Layer 7 of a small transformer language model trained on English Wikipedia (10 layers, counted from 0, width 64). Numbers have three digits each and are written without spaces.
In attention head 0, each number of a token's query is one row of weights dot the token's vector x plus its bias. The head spreads its attention over the tokens so far by the softmax of query dot key.

Query weights of the head. A number n stands for (n - 500) times 0.0015.
q0 (bias -0.216): 497581580494625546513500473679537447374565461401478582455519583381427502384487499601551537474465484482344548471430346512545555514553544446610476505546507561529511436491513603474452532568399411
q1 (bias 0.174): 415479497472560474442379539369509414570410447712542411500562488545517530455616732461343467610590543396553433400477510593434247459455372501479499375494529481514533617395558423700498369509442575
q2 (bias -0.155): 521457540513558546520562455605557444454483517438483491458472554410513530514441448511573551426468497519442565518469595382515711550522618528497550611457476507510527440605455535479455589520514428
q3 (bias -0.252): 449566538493609679414588411561584421307519509379494491457443533307425464420365224525632512385438511535514563492419459362610691407529571562560529584433502574510431463586412529448527439495363374
q4 (bias 0.075): 602460493451434432631436595434406548610523434478434580522536533572538513622556615536428532501447483491489470499465536453440495538432440562467497482579454538472535466490523469509494578510572630
q5 (bias -0.259): 567513558533529553537604491622554500413507528334497504401448535361390450479368285539561569436436492534389596513428503377620655513545609520547502657604545481593489490671486602415417607517585397
q6 (bias 0.089): 550459477502414466536455541535400503552519511530502495430612585603515554521505600469407489555571501451397583506632458499415458555507490554507429520501490443491493553406444496504447531493554549
q7 (bias -0.286): 536506592522589502511487457577597443273596442435588552519260537350529559505398277495558562400461440544509399472391459339618743458612591482522622680522456433649567387641451487405472543384502332
q8 (bias -0.022): 525548542512464439504431561549619538538593538519375539569579465526485542673445474485510459513515479527486620522489509535479460497595515493571453596503559410521557402499524518390541403482536480
q9 (bias -0.308): 524494537471458533465535480601582341528552409452512521445478582416387530440340300454459459503419504507394518500391469367655693455560646554519536661415488537499456391654577535464454516475451379
q10 (bias -0.257): 533503572441601493520687458527618481374559413403502594505470620339425512443367414513424441448483498499367497494462526334550619552538568508558527631604470361661614425626474597416485506446563387
q11 (bias -0.243): 537501553504485579435619374634560511358512482422490573504416450336498498409373319541570480453421513504431529430385490378616632431491537453525550563592497461564512466599467563472488570462458392
q12 (bias -0.002): 481513590474487451558521598528587658566533474409507554505599615509445500620452549527487483610420509508529551627460620390454331440425510537534421509481531464552619483492537535400535476432550601
q13 (bias -0.296): 614460624386547464468664425572543604414505565337421545585541565415411518493406419531522477519344492497306548398509452414600695494469504470502520595614454467577509422557489570501400541466468388
q14 (bias 0.155): 492442533540335425518455534512599511662488613420398499614565418592463505648541565561523451440553562532624542502520548625533381494439397391410422417552520596469445584405631490455574388522437669
q15 (bias 0.224): 602471374483443457423353551542520567504284415548572445449531537606492445538483495378460506520588594398596627531577562515508342512440438535571312396520580474503486662418592519548512474467512523
q16 (bias 0.110): 508486499424388502586499540558502549481391537541480449476604479582481439556469495514587469584501530506553605403539480604497424560460567601487457500608562503361456495459388406445477487463466488
q17 (bias 0.249): 516541320560471475544348573467442501698400443762531398430590473666577436534679661366413534646508488421626371409565513645434314423479465621459375370436491490449525566328511443551581452597566575
q18 (bias -0.288): 534477604445420558536523520508469466428580553420480501499492544409432493462463342486542407446555481477410524472461283384514614464527548573567553762586539424517480379470430467463464449438438370
q19 (bias 0.066): 585490442424390534594530460630497462607530521637610544506580488350538583498517522448516525417455591539591510409429472642459474518494573549544418365591456598467461509424441518416469427546527484
q20 (bias 0.174): 496517467447554464516539572504431559542344490545503507501576455661532527402599672529513496617516588475565335409468549655390390478440467607418516345396455635457452506543596635471453565468397579
q21 (bias -0.085): 558465566501362389509365566436509395552677537474526454529480532453555610517420471473466459407577668497509495591554526474574483426375383554510455606516328438503539504462483449615612301461531574
q22 (bias 0.315): 411389327471534409553386542347406629577373522584493363468573401667545565640593614513521473529515509479553554662587474616378381492525469511473349419592575466378505609430565464376594410558444591
q23 (bias -0.064): 523502470511427346465677607497567511580557457424509365503600418518473542420470596564446500417479521569523568412458446661468357470384323483511393460509455621459466625481622551528388461446635614
q24 (bias -0.111): 489547509444543540533636598399475653498411634374490506521417623487358438462384548564581501477470388448496624591399594325708624517587640493514509531467524434470511390445393573427523610464520310
q25 (bias -0.097): 376584529453423454345579508478437566471435668453576537424447744415430421435406363463643686440412495461440593438511389450599613558514546531479413421632461414414439464596420487368442520551494411
q26 (bias -0.190): 395447524548340423439519557489497354658524472539572444472555568489649512521473625421567459415424504527455539453618529536556444418573511491457455441448512627575348516510475520540625554497353481
q27 (bias -0.192): 520501521484611522388578388356493335472539423493630397656302551359487538454459398453536590328439402430449439665572303252461603516538618427539630505590486362539568688585387468552566679323445376
q28 (bias 0.266): 396562440461639495546461528304468603496410461516473546589508528662514519511547747540577414605479502572572422462326571577547408572559359439522543391488495619533553566521471449557671590490370430
q29 (bias -0.185): 720599519454309333486321501455635539485454524485556559555576490446549399511440589533575515442500598612565696443550449540573525345500577588467391567605430490551379488467513591530270494548569621
q30 (bias 0.195): 580509420406516405498531532530485507542429496443419545530532476513585524619538458575429574462531480523525615430513390540367514451497528487418444492400543593481541447478485510471460458526447552
q31 (bias 0.516): 474484514562245331570392601402368657772417461623531312318823422690611427581509977513534539489538554572674436665706427801333186378503309658395219222587416711376401653254719573658533557411474746
q32 (bias -0.069): 408478682491224667416443592517619383405543565437673371403628446640393481481296572571373528487474571384339476492380565483624620424691405507516567430663403539467488476560640546496384498398411477
q33 (bias -0.043): 495629414465662665495574456426392631594378458537409451350538555417408443607317475511682542448531506535453240677631514433547476333338531490527467661524399441554378332478499541563492424453465447
q34 (bias 0.058): 396500439432509548420601444500318682503475720324614622768573534671511654459523691531693413495421545462568532634635507547654493614437392496365406471437582401335359658509521362474416449481535488
q35 (bias 0.053): 486463559455683394267611541621543523447574527464512387434556416517546509467559504459756376566570466547492529616576567489463495506499534452468556461518426531570510422410491498528575522466461341
q36 (bias 0.075): 319475572548518490306377473732747563407672721551456403361513528479480551517552416433657560493494401738621306524400729413577578433601334570400430423423434403603646503580671508434602415365401562
q37 (bias 0.004): 501495682544375641490579547363518539295556464570523540266632356422600609574442668431369475421498467489439466564390501415380518541445467552491494454521561381369599605545568540581459347515393526
q38 (bias 0.025): 480465527611479621470563623463613536401373611444540562312610581470391304389537678407565615569601476426450460506573530484322484332521500459461480477526694527430387370458448531314600545510464506
q39 (bias 0.054): 551374510447586622583448354487476576628611593485469405627571440452411567574581685464460393398306410677750646613396505557551552448601433519519539324693477410304490647566333609517390611631449463
q40 (bias 0.008): 552397387664556633403525562382605597507472424544416400440519504295431559445555587462395280511404505515448514377708394378470389429435564371540532378605534535435511596450322387549374427566432471
q41 (bias -0.147): 659615551360376422725640482605580274612465664567483375469597561306375454503572475466426467478334687596490626491542286498493489327383526505358521605495330430574380635462439615534549373587432716
q42 (bias -0.043): 544617444454502445683540444501548359527275502503608377584546505398490448425468492515481521389474387370463574520478305452568455490546514448565654536536446517486403508405483635483534659390349462
q43 (bias 0.044): 336321556559502526618411442370571472595488342502377535449446395562390491638579384487551434596284503515476186514365675436280449610358331444531516436401506501557587363472475447603329533444660569
q44 (bias 0.031): 451332390592534548560579565617616463509582469545548525368523400450445366428520515480548421585535453578437601517547551582633435657671298645521377732574498604434575484508503552449520356665452699
q45 (bias -0.015): 579409406570619603428489424357509572330631637533567576406575357520480485394437645519639465612327592501589475440631468505411555425482462522525408641545480340529483536541446348550223522257418399
q46 (bias 0.003): 540513586341443561648489522372625463491393424580536501413545493608422484584582634543588292632655437650580412460408697527694560449597396379728498559628488416527574393383417629691572666529589362
q47 (bias -0.024): 479660598714388647600601195437560658645422382490516516433703412460410540419577496574575397442479532451423320568538430508607539518529405376450616405418514501327636539468573661616638484400560537
q48 (bias 0.009): 600383714587514504512652698543496312435526455728522587594400586560438293568396513462559641564647675406449485635550534705636536626631429723323458459449627470581537424414484637527493390582614424
q49 (bias -0.049): 342518494552356513349540399452463391537500591396428538497525686525613605683487704541563537467452549437477469375467564603622470603423491629508610366575487503439347525527324492452400445392345306
q50 (bias -0.026): 675481477440461459307262557534487428572425303391622411642601634450483468578385494398483455558415621432542550493469650550386626546508468464588661523545454788609387566451519572454447506558499411
q51 (bias 0.077): 633487412447498444502421563635561521388564598524564524426643500617454455301390633320659416481502486334438403516325456626476498631689613497625538525528507344485434531458521235390501456636628446
q52 (bias -0.029): 568375493482505470609487448537434399384320606296452560376535475587349485485421582368404361556424481686477622509305690657717511535473621447544510550627613459533428420414281422524473307442264492
q53 (bias -0.100): 365504546410312380528500573512762418482555562489477372422424584457388481406516616488495584430395491443447417247604417602494337632555476377465549316592498440524341463625570449647486432449338645
q54 (bias 0.056): 679487716609450560718531375647558469439518357563475574649598737484274523613400425493431521496542474570665549489568542468454353432474613556563369400455588467586634599560525610690314484430802305
q55 (bias 0.023): 438765551491607432541548664617529478431503419295467615502674324315620645429498574653392289356515459684652393640689550299590374452420400481444442474553581471390487472516502370483453462463546473
q56 (bias -0.032): 385299204256577406525542385690322623398499382417618629527612620451540570622712508600407451496642517323603620726411568424528468521582397444487478605532592473531673605539312468379464536448551388
q57 (bias 0.040): 489585646426539424530429640620344414526527433617484625297598580516552502365518428484461578509643422470381546544607538608570460433209491470704520380566617512411534699531570350445335425412655466
q58 (bias -0.020): 470376529449609465461457664618676284472427537669463398534533487437374458449375550386559554410545332555366579498481608324478569387424386557512485466571427409420332548475384612286447393357416396
q59 (bias -0.032): 303527681483570393615545546499496603557450516399458625504539468541522595367406488523542514572475406541431463565315426502520367277447314695476498566477295564670470361402608553215463442478436437
q60 (bias -0.043): 569601519474534710583428607346512402526487626631483514604315426494583452446549606482325624656398527513544437351547482346455629497576291488407533383485436447471640499541262453425548307478367537
q61 (bias 0.020): 659553425398462436537514491327392510515556583674590589445496346438559705458723381344464396414418605403588577483567504581524478487603663547568469495570522346507459471309459454434494646377602427
q62 (bias 0.038): 526433693510642465592175472683577384412523739569556628698435567541598485539558476575459539510669575587582458483505450562478512443447350500457436569448495417488631567534536406720421631594500512
q63 (bias -0.053): 367527461399542359358513459522499409517390471666607573623548450604482277447684642362613614561601569602434421487396475545494466441530561398619417523441656428460559552490326497374406419519682499

Each question shows a short text with each token's key, already scaled and adjusted for position as the last token sees it. A number n stands for (n - 500) times 0.0029.

Then comes the last token's vector x. A number n stands for (n - 500) times 0.012.

0 " em": 476490581575435583441564365522376638356416582500615546401552528465552413399559381498621337652668403593512427503492581403335475647542470303516503501416534375478458483543506441470544470409447398
1 "pl": 426423539585429554415467476476498524445447542517502534468475510477518429457470484463505427739572568437524432505463513321379459542443404362440363477484589608538476540539597562473558445512444487
2 "oy": 510480478533485486464463488464494470506446520516477489461485447443531430570434409483488397637611550538527498439482505336512571494484379452385483401396651572441460559581441625398511404525465459
3 "ed": 499489485502502510512484478511463465579456490489484488473398491397542422518435373482552341667620461436436501496450491426397609603467399478465396464423589565460500501548383484490550563528525493
4 " m": 569595401424493410493401467409360490452396587625540596467517520443585475412475401460570422631664390459511450530480562358358468602515402358434462503464543448467584453531443440430535553439494428
5 "ult": 474555477503481444498463528419398502432428558527617583421431507406537344449539355479600369687646509534524425459504566345424433592497343338376445464470601415467479574571493536488547466450438427
x: 462522373543537417627381565451384303559721515646497504492569578512703489495387534605475688525435439593469520358501527465456521433413326469536628390584421521474554487257551617602500466284646561
To which token does the last token give the most attention? 4 " m"

0 "ach": 431476515517519483490502480501492487475486544529453560483491520447488445424455378492518379618627430493470505505542545366462557530485370467405431376446547485433542486580449546468550460476480436
1 " is": 452431545613423523403486449456412540521412533482603547440551565473604445484481468466557442682583528524512511595501543468345488553477420343569472498540578506550563484455461414477578551435542519
2 " E": 490385482625417469395438453435384550488431647443593502424576566491613519334549341398581457698627429493484437547465586466413471638532390420571439420545490503597546413461527511521561530529484495
3 "r": 535528445493465468503516392494431503485482545523488479472588588505542529468566465431458510649587474527429451575536559507493622510493458485512498380396554501564538511570464521528426451485570532
4 "n": 451529530433498498512538469487512488518486482521432472458498563452482537494517477458464481567553513504507441527482500500481637599411433531492487430467561557558550562512456541568396483481524525
5 "ie": 539457511514482544502519530515541503531546524469441471472484516514507530507517438489560491475590577484483496498543456528504594545442417427551535430499606526534524407512404538508477484588475463
x: 481516503482393610629571436467385485558413693673470309405558460405472481563403490453550478527463516512547474543520492517449264399412468576337269518596480508248560595482403430459560428393399699
Which two tokens does the last token look at most, in order? 2 " E", 3 "r"

0 " ": 404306523568423594438510405557425619327485544517622558448597527385547448396539379481540404806596486505514510530509540387407517634507423434402419411522575442494501444526571492494611459416496463
1 "62": 486504473529531511455455495536510563446506538490608556503509503373528511491480391473621545585640481521448559510603478379467423523553334449439441353574601397535436442530531452437602463401505418
2 "8": 482527463483531560485439502538518539489518514541548538518516505404550534501542423480594596517610468538472590592624447432430415456534322453471432365596567361489398402585508448454616484474493463
3 " n": 586517360525433415491386469433382503466427558545614608510585495471623525409538431424585535606629432568483462599525526441344445525490470349499524505527583444527415424472513364405578532418446472
4 "m": 513536444416494477540475477517516516441476476570537600477552503498542506494527477464620593594580550555405543561535462416460371551485481454563459469491609458537429405556553427464533533420559415
5 ",": 492451463481541502524453553544492482534454456489568564484518513498534498463526346496567482484592495569485611547513495573370475621444436441492485480468559550610441498500501463532637466488432486
x: 486468437610512470576492613487467479264328643520360471385560562454495451431425579436459728497563421470657499478390449614407654518541441530318653329595513513516532407545420587579682475334566390
To which token does the last token give the most attention? 0 " "

0 " with": 458497644563412557380579438471399607496367545457612509414546449427610413458477411483518340793621472529442485535493579444361519564461442391483377532497561545589474525409439509531585535476486515
1 " the": 462459559591436505436546418430444580512404567493635518386478440390581383473364379467494329814628578448482538470533493346405511541485433492500352511457582577628462574469548586516590479516527452
2 " C": 535413499656348458402405468461331555433429604487675520475593538483634438400561329340584502707651392482477493516517520462408471607467383452493507470447531441528419531516515453476516485521469480
3 "ub": 502548428451472368470505454429326539456487570440632528484567550485572492518504490376536484758569433528542481475546510513422554446567418517650411387476512475624484607606488567483573472424599476
4 "s": 470508486438526482533508493524491470471463479521514543485487504435484456503424470464566405506624477520456455457517524371455529554494457389492533475475596457467499504573411554476588501399524468
5 ",": 497486433458548452486415543520461476546467514467569530471476503481568441456503347481537392622617503555485577504455504534393503605449385470494501478459581602610455558462460515520549459554410480
x: 535389353533470476586574603524440467367331646508397446387736446463516449447424563487473666502546513474601505444458444623387581554505541586297685397574476445497604430473439468608589529279497346
Which token does the last token look at most, and with what share of its attention? 1 " the", with about 40%

0 " University": 458479537541511488443542414570444577495485562429605473418520511389575404506448338457614425766638524506469498535529409426403549525613363476503466423497564444485491519507502449402542499462609437
1 " since": 491452530534480492393531522462456507547411500454566534455467485420614460441447388459502402675584552470475486555465462480344437525544340463435325538540654561540457582414535407473570540555569513
2 " ": 734493438576350443452467397496362528452452546467598507433526520425632456428558408445473402875560538468566461498409462502373602657538354497486442453498614526546495533467554407481485557593537526
3 "20": 506495459493509513486372501521519492506507522489553512470475502419590530517474340424523522580577600451452487531452410436463483606527269450429463403483687628487501479411449412441504568595547432
4 "22": 468459549500492533511429524545532512522525480472562512503475507385585531537498366449553520510597512494477607523528393472475464507619284507443491416537653466504417529483526387409556503556501397
5 ".": 427451483508556486508464564522436428520491535441624570489451465390612430460472350425549381671583533532472460521459540480371490569517408446355378528504638612532455536329403436495586537453463498
x: 490588416544708394362426533546597342543446553712501431475591507520630529586426581475622622617569499287525511533364460629426433579532535459497655289595418367539671465483443541534649463375480332
Which token does the last token look at most, and with what share of its attention? 1 " since", with about 50%

0 "K": 500507546523486508421445523477465522473494541506622511570596618517567510472555422432627604629571471507466539509523487546563414561544401475537528359530586507577503512537482435571618526448424501
1 " from": 470516536586443516377571466424422551525371556470577501385499462448595441456448403473551410704611562516484507603530511474300501547446384417562380593521551557490472552471453455565569550526576541
2 " their": 488467481590451467391529435391409550524397582472621517386497449429599387444389385495515330760640604504441534524558557360352501532494414399525376536483621553566483532428478596527603461517524469
3 " Europe": 529530441541470437464417431455351526440444602407675525473570549388583397502489411397601396758643445502466465485522514403406513496603365415523478426410515411565389530487472499433677430461538445
4 "an": 515490513455471500507503473483468511506507516549502513480458513346533447535464473489518478648604512444479557582527478414457594496524379512496460428483609524568503562609474453487543429491534439
5 " t": 486573473414548409516420464387369480463381571584517585462552509437600468340529369425589385698659336475507448532525591399440481594486445414480464447491482502460476518532454489467583514520397478
x: 472520576422419593516454531504502605400510490660580485518584490480592437515277310570423453580571181512370405483584490435398601516443422341539474515392488649334579484374646365497465578551502400
Which two tokens does the last token look at most, in order? 2 " their", 3 " Europe"

0 "ength": 520532533518501517408531502481427529487441521512586544493524513433586449462422419412642450586600373493439567602488493364353421500530420424525442515468496470453454445538435521503671565410572565
1 " of": 451553559563490515440563490497402552551324530484556529442463488441598447474411406480535385714642502433448513563470492431327495547463445451509352557477571572571464563474512477515583534509566563
2 " ": 699530429571346454474472410505353548371431508516629576452584529452568442373545405445531400780609434559536500514388533427367595696485399443494490411530607441517501481526544482524607527471452550
3 "78": 444448479493502514493431481544472517510487503500574558478466504365581484475472358421606500616636431524423528565447457352425467576510321417458429352513661463512434426446490468483577541470478492
4 "0": 508418529478479538536429497570506503537522450509514546530489511418577507495476447477610558465598452516444552642533460417388429471520372440482425412585632408515400385508462459463668537488514526
5 " n": 474567448366539397564412534451402448506429528561573628498561482465624537420504426420572526601640408553471465612477510454331478530482497340478486522535591445532428428463508369440592542411422473
x: 485619475431615531548439578541520476431286619556466465530458371353703535639397310515373371491688350453544528450408596679567503528639453412600494554628403702349610394529571487501581503529532537
To which token does the last token give the most attention? 0 "ength"

0 "our": 508496514529511517490487498497473493487495552536510533441490441433534442555388491452481410579622474492538471505532474306436619445529422454430476455449563474543469518565447507388590456468519487
1 "ce": 521484458559503472492509446520438508502450486495511549476512515486533435492428471445580408610608482528509453528531445384395589479559439386516462444494558411508477464546493556469667530467558530
2 " |": 533554537531490478522469482462440517437405463513645554435517429381547423503464308506558404623604538552479495543550522460355511600483497413491398520413584506503428503456456507564630524401520547
3 " R": 568481406579442446453405437451365526429398638525594584399551508387575423432494383363576422770633354460423482557508555394425494610523450407468421474436504451554434459521475471578623539431502530
4 "ating": 438438531491534507490507540493466474532447479525606575468499534506512418535461442458637451633553506522403540508544474390521389504535502492526422452453592484499385498634470635571625513413513487
5 " |\n": 443479403481540388525418540513454464554438545493587544419439456379607409459457359412550338816576472470463559519405470475487479593474407500409425455456625600488356435432501469543499566522470531
x: 582517260370670402532610441576382530533460560614487487553618321524675473441605536501494608691533363334543580480313437460415575604604625624546555517470454372594622565484406487383432462495449453
To which token does the last token give the most attention? 5 " |\n"

0 " W": 430504650558411545394520431538404605389425652492615563496607580527580475405468458470665508717612497534403451532636568456457428566494480435540483477516488539650487534463477522521535511359494572
1 "V": 540427488580442488482438460533456520445465544506591531538609625560535440533467488484584550783526632567434414497607460499545469488636471557553497335484608492575526532548482478586568523417495488
2 "I": 540526477495472533485484494493487520483494540515540538474539567486529465493526454511582485652555550543505459506580455549500407469616425423512476319514563459566586501561483455538548482384440407
3 "A": 520496448512461486522501466487416479506472547509600517502481529539585454490505438483609496645595509487453490477511459516437510572611439360541559355449576472571525484575469497494551534428435453
4 "C": 528559421483515463534460480482445458513439517520596570507530568530574436539489432450592558684590527471427492490589358525461517543574441414537513357464584396577469502605497469523588499505479452
5 "/": 404440525415584470547511508501438420521451451544574571484494495459573503511521498482572489706539486532526492501469372533430536526564501414554454371527534523629455492564524584541598500425451507
x: 594517467493472564608489395593498509498283397539455528539502333552523480577540521665560605661404410459527466413480623592540430607499570462553684334478427625597613444493487541440786440504308555
Which two tokens does the last token look at most, in order? 0 " W", 3 "A"

0 "o": 467549512524483514493492492487458548463490504478547544481473507407512449475432443441538423578619415478486472530479526422447588587491411435480468410508558415493497464513415472544591515472520478
1 "ad": 494460509525485530516442489504450499483472514464488489476431546419530455483467467451540401614579419428504468479507566424478583586485451458453475397439519534440534478561366489547547541440465493
2 " from": 476470464600438482357513485417407533548366565478565514379477459438599448453436400473544392716622540500476494596514523458297517566432396407540361602511549557491484539456448454569561554526564550
3 " the": 553480419561477445416479480387416537560416566504610540381455446376604399473360369453502333800630586445482527492537478370377529541497418489516328525464581584616467587452544569520596484533544456
4 " f": 535560419461512350499404434437355496475392550543512594433593596505587430375530423418585358662637421498535398554481534426381520603489377380545490419440543465531492543491535512446531538458514448
5 "ront": 525507513485520507481493551507546534471521510490444526468415453415521423552416476465497440532603560554491517478550444395484542492450369453475426423531661500453459565537454555435508440515533405
x: 445599601659353371637595449438415472498592496539517465505608395645601492607541529526533538674625539409448509415427436671401430583468409625331420524348574413304401548482644440446445468298529512
To which token does the last token give the most attention? 4 " f"

0 "as": 472460500555519497512495481525479537456498524508531536495504498442489446423502379444555425548646416536530490503545518433398558542506345400455453411539500406419526484616484509471645514446518467
1 "er": 496506478521526482487455507536480468519501506545503495469500505472467448490456448459503387589555471501514502519494476418468609525490432465489461433538600533501527502561415545522514430501520512
2 " d": 553414435614401479435453418485369532488409620505499534443515604476574455380540433440554417816616390414561425530398511491417568621452418475512455439540506521582512550528526435470501502485449523
3 "i": 487451530493471503526472521495506519505514500505447503445518590421527550500525412433534499520588448394549462564421470578493567593485424425564472417485572436435554470534523415544491530518515494
4 "ode": 478504441427518464543484521493438481537500499517528517474507532512502504454459457407587454635579474457528504516445499481439579542429499470537461424526548550525546420539503531519532521417468521
5 ",": 522476442465561474496442570527480467587490500450519508467484539513556514449489337472543438597591512539488547547478488601355550602464428480577458469470533611612495542460501481549554480525419508
x: 480440382485436468607568640545560572304359635518375522390658598439490455366396523520441631484522528426705504394444485647407547547483570600320612375546474480509610458528385537583662487305510395
Which two tokens does the last token look at most, in order? 2 " d", 5 ","

0 "ion": 462500576558484534474473483509471511475496542494545500493463490467507459512426371475512391605641519474535440404406508408469570584462400422421509402471626503459538486565415500387474508467483443
1 " at": 468447519570453509417550440472388554529364540509543562424526443413597384476456397450540428734637449441439473596550433486321556533482426449488384513498508429520488570526458473470608568478610501
2 " I": 495463498577411495396459464442348534487429641480640508388584531458620412395559378414593398700628415552512424540555562468407457550579400416517475461458517419574456520501465441536584499456479437
3 "C": 550492441543496428489448468464382465502433542495612543461530540510587379487495411389614506659604478505411440509619397486425559565587406447563539394408528404566432578577454524539599489538496463
4 "P": 505525508473515482539471511547485467493480492531556577536513547528557434550473502481618599639560509494486541534584363477439485494602403475520475338531585438614448478660515455483704491488485457
5 " St": 520626386409572399575382530413340430517421611513628579462579526410645443432441353344545445688667504507504374547535561427395519533555416452493435464499572482525482589445429454495612538464556502
x: 603624555574541516477575639645673418392519405469383485405478387522544512645408276480506486427572204525633452412573497538437520534468458483447441441542508343350593695383648390576489586533568496
Which two tokens does the last token look at most, in order? 1 " at", 3 "C"

0 " in": 454519604556435563414605417453385579515352561393591499429515497470658486442511399455554455784606503482457476551480510502365498580497378356522371534537583553526478523445491443504541517509546578
1 " February": 493473529552488514356472523409462481489452512412569479493577517439610560430506305384542545542609581496467487528461481501352453609471301390481469525500639544401444548398504462456555506499573463
2 " and": 495485520548526476491484553468495488583451533450570517494460453459554495512466329457472449630559600489494530495533497515454497497577349540481387483512623612604478518502482460483538528583507489
3 " March": 515496458532492512435378579457488467510451526429571502494557519451588563431497297396554542505606588522466514530493482498358446590484290402471480510526636548419444528426503481454558502501548457
4 " ": 410713409451503336503474433435349472460449597486633531475520503476609435416544383410471413837579578457577454452498511505416585619526334539440467430498565594551524547508516448440482564594509515
5 "19": 512483516520500539564427550539547478503528524435543524504490491419560554479477352411533528528568619549485507472505418474461467568530257458499474369533679600423449471406479424406523504610530439
x: 605407505613523388496527420237481425478463500587560506586437393510661545675418452356566603534604518429736472567438622489557437603435410626366552253497462421579572641391524451463512563284518445
Which token does the last token look at most, and with what share of its attention? 4 " ", with about 100%

0 "pl": 357511578524463591412475475503477540439474557522496535551488528485524440464470511422498485736562501412567461513449522317401441483465397400427399436498544597517533499569541562436565474488494550
1 "oy": 482477503524484488465470488470493468491464521524485504493502461460516435569427432479476407610591513544511502449493533335541566464509396476398491404399634563467502559571396641435509409499465493
2 "ed": 487500497508513503513474494515467464576457487484480488482409490400543435518439370478538354656609455445431501493450495433420605596475402490473411453423589579465516503528364478496537563534505502
3 " m": 617490380514448431456409445426367520435410597613544591474523526445584479405484402464568431620660377467508461539472567361356465607514402357445470497467542448464588448532440437436532552437484438
4 "ult": 533553485519455460485466502419407524423440554530614570424444505418526343439544360483596370674638503534526434467507569346428430594491343336368458463470595427467487575581488540499547467453431438
5 "ip": 398567424441522385479439521458426468489417603458577540449501508469589424499483462435496362723624521419500368418426575431443539573485458410390389527446576426528497478473427503471556553523501482
x: 652566594446571436566373472512467364601637491530292356462637579472734358558487708663575580384618540563482455528522406405383485550316377472563591463458468457447487603480384478452434492457426542
Which two tokens does the last token look at most, in order? 3 " m", 5 "ip"

0 "u": 484483493511495535547468486460502484468519541524503519507477527501504521470487411513547509510609456507507518508437570503503576617508469397473476433520580464489610432580447448546574491419380528
1 "gh": 518478496534531466521430518463506437476501490502499496544541552502508569502515346464530557502610492489518513490502482504441612609472429441519470361498525480453555462566448464469586458487450439
2 " C": 530414491647395455420415465471354541471420588520641536478585551491622450412514306367587507676645436495449472554552512473402497583493390457484469462471540435512473529525490473521514536482493517
3 "orn": 529498443472518447477445462482451548518448514554474554439569578382521549574467514443510523739577439437486502516485450516555585505422404541541343380445613499578446584608542543544484486462640548
4 "w": 480552454467537499536441448484480482499462594490474527516568572496555601477501475447553549715561439484545512476477508478462483527479311466608445385486545590551497519480481539448511544476537699
5 "ell": 450481513495476491535528520529529519476487516508440497502494509502454451460448487486559477559565599555510489538614569401482549442458410521449458446594574574460558452548430591516521468409468516
x: 372509487514503396521520466470571554585597547444590390462553524649561483513603523508428697462446443403358485413504571619591422466464426699546330486442399477170539575394504474467575460465379639
To which token does the last token give the most attention? 2 " C"

0 " the": 440507592522466532467561400462472578499414562486613520384481437385575391492373377461489344801621567425511530444525443363434515542518400472486367475464591526602444602507577586501580482527532446
1 " C": 445416605616352544374454454473351588427442600478672505479587533478636431416560325347578503718647398477480489514509504458406475603471374447489501470443540432524420543516518449465504489523477480
2 "ub": 544520414515413406474519434446342570460489560443640518485562536486573475528501485382537485764565445528543485482542490506412560444574416508641410394476516475633481616609495564467580470425601463
3 "s": 495528448469518477535497499522494469468462489540515549474482498440481462513416453473570410530622481507456451451503497372473533561501451383486528470478603448470504511576426560473569519388528471
4 ",": 490503419514520436450429552497460482544455516478569528465477502488565433454495331492543391644609521550478569516458504533396493609454398473486494482461573612616480553445455506522546471537406465
5 " h": 441591446366573419528416520398423452520415556538494608402478525438614457397525404492595387688641441563463472553515540372419478598487432331494471526510571436546503470376513468450456499438432391
x: 375558532373497523585555677488429520475531569514406451447603428492533523605353467538389661509654562472350473494451722609512631434517597405734539371597604443517390581491704479524432358355392425
To which token does the last token give the most attention? 0 " the"

0 "V": 432450543547484535429449478531456525410502546532568500554567583470527468509487408481545527749582497468522467471407443479463526593576420458465475333484647455481507519610544470486593483435468468
1 "I": 509476486511502563470489497500481522481508547530548504482511550461533458481533414507565463638585483492516476502487456525457454521603404391450470342508588419519564507601512461504548471407425388
2 "A": 505470467542455518517488468506415500500478538519595506506472528523581447496499442481596490638600488468459501490486452506421519569602441354517548361451581451557521480588481482480557527429443441
3 "C": 569506428541485459517450477491434471503441513523602557508521565520574432540484425452585548684591529469441487496572357524445529546572442408527507363471591390568472502609507458517586504503482450
4 "/": 405550455420550427550491507501418438515449456554580560484486490454577499514514491479568480708542489519530487502464372529422545529558504408538451375528535522623456482564529575535595507429448502
5 "M": 472597432364540423569437483457395447475414589560594617518536541504631507439445388441625524741624490505450423509491505400372419589566463367506437467509598533542528439492498451500554571388459504
x: 575557568509480500546482571527430513640557496355447461543601538473501515647535392657475351471588124421476447598400619553549438585432561453555633401586479729431661550553590498530502409442452382
Which two tokens does the last token look at most, in order? 1 "I", 2 "A"

0 " and": 483516580514465482480498502452481524544421508460565518436458466449543467520463383494487402680566560511511537478503487494437535527540421515536389466518591558686481500513521507517555491567474461
1 " J": 434447600616411537338420436514373600423420625432621509489599566409607503357535333424612435786608396504481530506502610457459436602516401471545469419520509595558452459466540520531550458501451544
2 "ud": 511478509477507476447446496441526436469511509463501514497606591441491515501551454496535528650529517546403487498448505491541429596533447417619438325395636549508498516555437466485569331496471409
3 "y": 459472510506517539509481524504507469510468516475511487507492548440508532508489390450517416497602444479509490457504562398489553576530378464490553420406530525516529490515376511503529511544404473
4 "\".": 451524500525500470467453558489420464525517555433585510458420478388615434441464346421582397687577588508462480539512529485399453546530413475379408541537593634479504526323417437517509535477479492
5 " Or": 442529429432517430536416519462421429549393587498581482350539560474574521373508332416478373661600527561494372578475631449344633654480416435446361556531569513487519460416503527623517545471542551
x: 624362465522560348587514668599588671450578519533395298349362573551562546487533547645425634533532546433513547359387378435564336318451572531650502478566485351431433681598507507485581495453423523
To which token does the last token give the most attention? 5 " Or"